Layer 5 of a small transformer language model trained on English Wikipedia (8 layers, counted from 0, width 64).
A neuron adds its activation times its output weights to the MLP's output. To switch it off is to set its activation to zero at one token and run the rest of the model.

Output weights of the MLP neurons that the questions are about. A number n stands for (n - 500) times 0.0011.
n15: 520,458,308,449,683,438,397,674,505,469,378,319,481,528,711,526,430,538,359,653,357,562,577,408,514,583,414,476,477,693,510,561,452,246,524,490,553,591,527,784,503,614,365,388,521,617,592,353,505,423,320,457,478,562,465,513,665,670,462,519,757,455,407,452
n16: 582,276,450,299,512,600,516,517,498,749,366,500,379,606,649,443,208,527,346,294,438,489,395,426,659,449,507,641,581,432,439,324,519,403,537,542,517,231,280,587,446,674,453,422,562,421,415,565,425,394,512,677,414,407,457,338,526,398,556,522,551,568,682,449
n17: 544,543,655,417,434,448,745,559,472,397,651,479,550,422,399,490,540,690,673,514,659,503,446,477,410,442,641,579,477,376,386,367,571,629,498,406,560,518,511,596,329,851,583,593,487,567,550,639,489,471,650,442,417,537,494,364,593,537,332,185,451,486,562,443
n24: 338,522,403,473,575,276,435,396,453,529,361,477,609,646,499,492,256,527,523,536,584,642,639,430,497,430,538,481,565,589,338,755,320,444,411,594,549,640,570,614,493,244,374,448,413,717,545,462,565,579,549,455,506,406,540,464,414,411,358,383,551,638,523,391
n28: 411,593,565,615,465,332,414,354,623,500,358,593,364,357,530,439,455,547,348,557,575,500,584,615,414,442,386,465,369,249,496,412,434,373,582,541,575,478,435,614,615,300,658,652,420,432,464,503,548,345,399,528,328,228,588,493,427,411,490,594,191,767,639,706
n35: 393,683,591,537,669,314,598,488,484,579,434,410,515,351,584,533,468,523,535,583,492,428,384,305,596,336,478,392,633,466,572,497,417,422,507,462,643,505,477,409,495,541,314,448,537,448,566,395,578,460,370,317,633,621,353,549,474,537,407,685,495,402,483,441
n40: 458,561,690,595,655,389,487,476,532,437,544,412,433,389,580,596,487,520,544,505,319,592,561,360,519,483,593,646,418,570,496,429,523,405,474,497,527,428,567,501,496,587,414,345,487,408,558,533,463,601,600,498,461,417,525,515,567,381,444,427,465,351,408,549
n46: 622,636,451,760,533,486,516,580,448,368,392,516,382,568,465,426,545,493,455,405,524,455,390,603,308,524,515,383,672,641,518,548,457,319,474,572,423,512,561,572,441,154,507,553,451,378,490,523,477,557,458,637,516,413,469,604,494,624,644,680,383,442,461,549
n47: 478,570,481,605,567,558,542,376,635,382,513,536,502,581,497,386,717,641,528,547,608,501,485,647,467,261,423,478,371,482,269,443,570,395,587,452,488,597,614,505,280,622,649,548,426,671,326,395,490,582,377,560,496,357,497,444,514,580,457,461,517,676,445,595
n63: 305,663,374,465,520,488,555,614,421,405,285,348,686,470,585,443,555,580,547,330,785,504,543,476,363,398,547,427,598,404,349,330,250,674,592,588,521,509,268,525,451,570,588,566,526,443,547,537,507,589,606,584,506,611,602,376,470,473,584,581,480,558,655,392
n74: 548,579,425,648,304,608,672,677,458,593,459,512,360,359,556,431,540,634,596,438,612,656,506,275,575,581,347,464,473,556,552,537,419,532,505,523,401,503,422,675,629,843,470,625,443,317,491,537,566,499,466,565,549,594,453,436,438,707,629,584,352,540,390,723
n93: 460,337,694,409,548,595,593,421,578,509,218,523,384,659,317,447,298,636,435,467,539,392,398,540,490,549,618,570,618,547,513,655,308,308,636,515,479,422,478,462,662,322,215,534,479,557,424,491,496,460,530,331,476,473,306,481,545,519,550,698,489,538,515,377
n101: 603,457,534,492,604,455,348,432,468,553,513,508,596,585,408,469,370,553,475,413,393,394,380,383,643,531,597,549,481,452,201,514,596,540,450,731,636,526,617,680,476,353,425,428,561,507,560,559,380,591,491,410,420,489,526,706,566,528,355,468,169,619,501,442
n111: 431,426,413,686,612,401,632,640,420,490,396,273,369,453,438,279,689,611,527,380,542,410,513,491,430,411,422,415,615,480,457,406,542,636,621,521,287,366,537,534,732,584,556,621,437,467,364,185,405,464,442,395,504,461,717,427,513,515,531,732,275,685,370,499
n112: 549,462,309,498,486,455,571,581,414,568,615,617,484,561,533,300,736,466,517,367,475,511,512,819,26,509,440,630,591,500,303,475,609,322,643,583,397,539,559,413,541,635,506,595,509,375,550,604,320,333,483,603,438,489,495,337,504,621,591,388,498,683,505,649
n123: 608,441,572,710,836,607,539,609,447,478,648,456,432,404,477,362,520,725,459,484,504,554,542,453,446,379,465,568,450,437,389,445,515,614,539,323,437,656,393,507,545,712,551,420,382,388,531,568,496,398,479,445,522,451,472,405,550,427,373,583,452,503,534,752

Each question names a token from some text and the token that comes next. It shows the activations a of the neurons there, in the order above. A number n stands for (n - 500) times 0.019.

Then comes g, the gradient of the next token's log-probability with respect to the MLP's output, scaled to length 1. A neuron's effect is roughly proportional to its activation times (output weights . g). A number n stands for (n - 500) times 0.00099.

".", then "\n\n"
a: 534,487,447,517,501,500,492,510,502,504,508,489,489,162,536,474
g: 413,289,397,398,404,276,321,444,543,472,432,660,400,418,504,614,710,683,465,604,510,318,384,422,577,575,488,436,399,270,708,718,430,733,177,546,603,629,676,484,492,308,342,439,457,383,570,389,621,361,590,621,359,514,508,483,515,351,339,472,497,383,389,555
Switching off which neuron hurts the next token most? n111

" cr", then "af"
a: 501,544,512,498,475,491,504,511,492,509,500,508,421,496,450,501
g: 768,434,423,501,442,438,530,501,658,661,547,375,485,401,316,495,451,386,287,577,689,548,726,462,480,373,435,499,425,458,445,383,568,358,482,550,451,410,396,530,539,403,798,493,589,454,308,252,600,223,525,522,673,696,271,432,432,502,449,808,599,422,367,409
Switching off which neuron hurts the next token most? n101

"est", then " success"
a: 477,505,516,507,524,552,512,500,517,504,373,506,498,515,475,495
g: 508,336,492,597,482,434,802,620,493,673,396,178,318,496,438,586,311,583,644,603,577,417,592,396,649,324,629,325,555,461,540,622,484,527,352,368,412,553,702,292,527,512,430,441,495,760,652,491,353,278,599,293,430,364,389,516,647,475,512,398,476,595,422,384
Switching off which neuron hurts the next token most? n35

"Nov", then "em"
a: 500,506,508,500,520,500,505,507,502,524,500,479,492,483,475,511
g: 458,427,463,676,172,581,521,492,510,509,516,396,478,550,486,481,631,420,408,493,502,452,461,237,565,519,398,361,613,413,442,355,328,356,666,742,331,607,332,649,508,514,612,597,361,240,643,309,270,383,598,723,485,353,402,566,481,454,548,527,485,573,225,336
Which two neurons, each switched off alone, lower its probability most, in order? n63, n28

"\n", then "During"
a: 543,493,496,527,485,594,505,501,510,522,492,463,497,467,536,497
g: 556,489,641,567,758,314,664,714,356,309,226,490,360,461,709,441,670,500,488,351,401,562,486,333,814,351,632,505,637,607,526,473,464,495,636,416,696,552,602,403,442,645,502,556,503,753,499,520,440,482,330,517,322,703,556,590,423,480,519,412,635,516,383,604
Which two neurons, each switched off alone, lower its probability most, in order? n35, n15

" of", then " Ash"
a: 498,494,506,516,438,505,523,500,514,506,456,485,430,500,502,504
g: 418,341,270,538,448,467,395,497,627,687,316,624,858,427,447,434,458,597,404,432,456,631,661,585,313,458,465,539,396,602,553,242,442,290,594,644,423,543,265,479,256,512,634,747,493,471,503,347,544,629,519,553,366,587,634,433,380,700,651,452,450,530,382,496
Switching off which neuron hurts the next token most? n101

" king", then " of"
a: 483,511,493,512,496,499,500,440,528,502,500,499,527,494,463,487
g: 501,550,585,286,678,506,542,315,665,157,168,463,428,510,390,436,545,570,518,677,454,553,353,538,359,291,471,544,228,508,463,726,433,520,502,450,363,350,533,277,360,430,532,385,520,569,479,364,503,262,472,300,592,399,572,395,529,431,396,323,549,447,538,605
Which two neurons, each switched off alone, lower its probability most, in order? n47, n46

"R", then "obi"
a: 498,520,522,502,503,494,474,480,479,495,508,492,502,514,490,499
g: 579,317,480,302,476,267,820,665,586,563,506,606,292,432,474,470,519,321,757,612,475,472,463,447,413,545,457,644,482,476,558,638,458,546,497,657,547,350,599,513,390,434,468,398,422,316,413,459,376,805,361,258,501,260,381,356,450,455,549,596,540,650,277,549
Which neuron, switched off, raises the next token's probability most? n40

" years", then "."
a: 499,519,501,487,506,511,535,514,498,495,492,493,482,487,567,517
g: 564,484,392,328,237,435,424,582,560,566,383,601,608,715,758,445,596,505,271,379,369,460,367,396,500,565,510,522,296,347,366,619,513,797,297,456,604,759,445,709,519,612,543,561,476,484,614,503,642,551,588,591,652,534,357,693,574,290,358,561,521,602,594,517
Switching off which neuron hurts the next token most? n111

"In", then " November"
a: 510,490,493,502,498,508,478,574,495,496,499,500,376,504,496,501
g: 289,399,414,340,497,516,561,509,344,557,190,522,524,371,345,399,393,742,709,542,509,554,456,378,648,580,577,453,386,326,489,542,741,696,582,565,291,566,483,549,549,508,470,509,376,508,390,396,475,345,480,694,318,589,246,539,671,495,699,607,585,405,239,532
Which two neurons, each switched off alone, lower its probability most, in order? n101, n40

" second", then " mar"
a: 486,491,500,499,505,548,492,489,524,526,508,487,501,503,487,491
g: 328,632,668,673,542,469,527,546,661,512,350,831,677,574,622,631,587,406,463,484,611,423,584,532,503,575,483,666,797,552,107,478,410,614,419,687,619,473,408,521,504,472,450,517,651,407,280,443,560,394,440,625,719,482,611,539,476,540,486,597,487,612,427,256
Switching off which neuron hurts the next token most? n63

" ca", then "ugh"
a: 499,523,510,520,471,517,514,510,504,494,519,516,495,508,402,489
g: 565,384,513,713,618,582,578,241,455,684,349,442,436,383,568,508,516,597,389,387,608,421,495,400,611,561,552,458,422,524,531,266,539,567,445,499,331,401,323,232,542,467,518,449,833,642,356,641,664,582,512,769,628,504,631,538,532,480,455,518,462,512,138,666
Which neuron, switched off, raises the next token's probability most? n24

" him", then " in"
a: 508,500,507,516,493,500,614,479,512,505,474,494,505,497,539,484
g: 500,348,471,489,662,475,901,136,659,605,494,494,350,514,412,489,642,711,467,610,578,419,455,586,486,648,652,530,280,634,615,453,473,385,436,513,556,353,638,409,440,498,606,554,560,557,555,583,460,473,409,649,607,236,697,560,463,619,195,493,508,417,435,482
Switching off which neuron hurts the next token most? n40

" on", then " multiple"
a: 527,482,491,525,481,498,531,509,494,511,482,481,489,503,614,494
g: 539,701,750,666,454,485,472,419,700,638,657,484,389,555,498,402,431,335,696,561,579,486,545,409,521,439,654,423,544,352,558,614,460,552,445,365,546,480,511,599,595,517,428,461,486,480,510,695,881,354,414,329,482,320,663,692,679,375,652,666,464,487,610,182
Which neuron, switched off, raises the next token's probability most? n112

" and", then " businessman"
a: 430,505,493,497,493,503,503,505,473,498,507,492,462,485,504,495
g: 371,605,523,453,498,476,798,445,313,493,285,763,433,262,506,494,501,371,541,492,350,561,613,375,627,717,558,403,780,346,503,541,521,661,479,523,414,397,322,537,603,568,796,678,497,554,419,525,437,546,424,461,134,502,453,506,464,633,413,426,501,606,388,428
Which two neurons, each switched off alone, lower its probability most, in order? n15, n47

" San", then " Diego"
a: 512,511,505,507,474,515,420,501,525,494,495,507,456,521,533,493
g: 631,822,458,553,684,437,617,370,311,316,426,549,548,576,589,623,611,567,694,497,495,871,667,341,642,625,605,617,468,454,302,420,392,396,526,389,531,660,617,650,518,587,533,673,422,650,448,553,413,493,332,321,569,510,558,502,354,428,424,615,301,458,498,673
Switching off which neuron hurts the next token most? n47

" the", then " full"
a: 498,497,494,508,505,509,501,496,496,511,436,502,442,516,530,500
g: 705,501,459,494,259,513,543,453,626,498,577,317,291,642,305,413,389,515,616,670,635,619,350,477,672,548,329,472,560,459,592,590,489,507,311,243,408,448,496,530,620,448,330,434,337,765,594,425,698,451,698,283,399,363,591,476,520,246,469,471,607,436,542,672
Which neuron, switched off, raises the next token's probability most? n112

" named", then " after"
a: 519,494,490,534,512,484,491,475,493,489,512,486,482,496,502,490
g: 449,377,387,405,486,457,737,617,364,391,406,516,400,606,558,523,602,624,606,377,511,795,527,581,612,645,533,563,424,634,609,900,431,461,279,554,355,242,751,575,627,435,325,338,621,608,449,347,534,507,346,395,489,482,600,585,627,486,480,542,515,284,511,482
Switching off which neuron hurts the next token most? n24

" Ja", then "gan"
a: 494,510,514,509,497,505,501,501,522,503,501,521,443,501,557,498
g: 415,437,389,283,495,413,682,506,603,285,562,465,510,359,665,353,296,610,600,464,327,538,798,510,483,453,594,599,444,437,269,544,500,713,590,471,389,528,396,447,337,508,405,661,412,361,603,435,493,403,463,318,416,506,418,696,382,603,437,434,425,708,883,483
Which neuron, switched off, raises the next token's probability most? n101

" left", then " hand"
a: 515,495,495,522,512,489,542,479,501,508,491,495,501,481,686,498
g: 555,605,597,611,603,486,510,516,507,447,721,411,314,625,697,461,390,394,573,358,628,351,713,400,626,672,707,541,783,258,591,304,537,412,729,522,606,237,533,585,629,522,581,374,460,502,418,637,470,578,462,499,223,556,528,486,475,556,395,530,425,622,304,347
Switching off which neuron hurts the next token most? n40

" the", then " gold"
a: 496,501,501,507,517,509,501,488,495,513,445,502,422,517,502,503
g: 496,489,785,542,518,538,591,537,732,629,406,409,356,473,562,560,505,386,382,455,438,632,585,539,558,739,623,435,461,548,262,675,651,369,342,267,459,467,562,494,555,450,676,627,705,463,532,473,481,577,357,292,768,364,499,782,376,748,483,661,421,524,560,549
Which neuron, switched off, raises the next token's probability most? n101

",", then " 30"
a: 490,496,498,513,459,500,491,508,495,502,511,494,485,495,509,485
g: 529,577,483,345,452,588,361,317,577,582,314,388,575,657,238,547,567,206,631,469,357,584,588,550,508,639,674,447,455,507,603,572,713,542,463,376,367,492,591,347,318,370,841,358,554,557,602,525,411,546,419,381,482,598,359,420,625,415,557,437,439,511,138,489
Which two neurons, each switched off alone, lower its probability most, in order? n28, n123

"=", then "\n"
a: 501,495,562,490,501,506,526,544,511,484,502,522,504,341,498,492
g: 280,808,564,318,480,620,340,424,467,428,457,501,705,699,380,434,681,727,788,564,485,469,458,389,303,408,566,435,250,591,548,272,482,552,551,562,379,690,449,473,509,497,504,390,664,462,662,262,490,294,517,508,620,485,435,418,647,676,475,533,451,570,516,503
Switching off which neuron hurts the next token most? n17

" late", then " local"
a: 503,517,500,503,507,501,500,450,497,528,504,482,490,512,498,492
g: 513,642,758,395,524,451,499,647,454,633,361,526,318,535,680,288,433,327,499,565,425,693,525,459,573,277,521,590,523,308,533,423,448,381,626,499,443,408,266,481,493,342,590,386,449,753,504,436,804,381,340,387,389,510,565,437,603,414,417,526,499,861,512,372
Which two neurons, each switched off alone, lower its probability most, in order? n46, n16

" to", then " Mem"
a: 470,490,507,492,507,500,504,500,613,502,503,490,499,495,554,504
g: 662,302,360,414,525,556,443,488,399,560,348,474,831,475,476,515,562,577,707,567,249,685,410,535,604,448,300,626,277,560,552,441,533,159,567,521,490,503,479,662,606,644,576,436,481,472,580,539,433,587,510,426,428,691,406,432,415,764,732,675,334,596,464,592
Which neuron, switched off, raises the next token's probability most? n15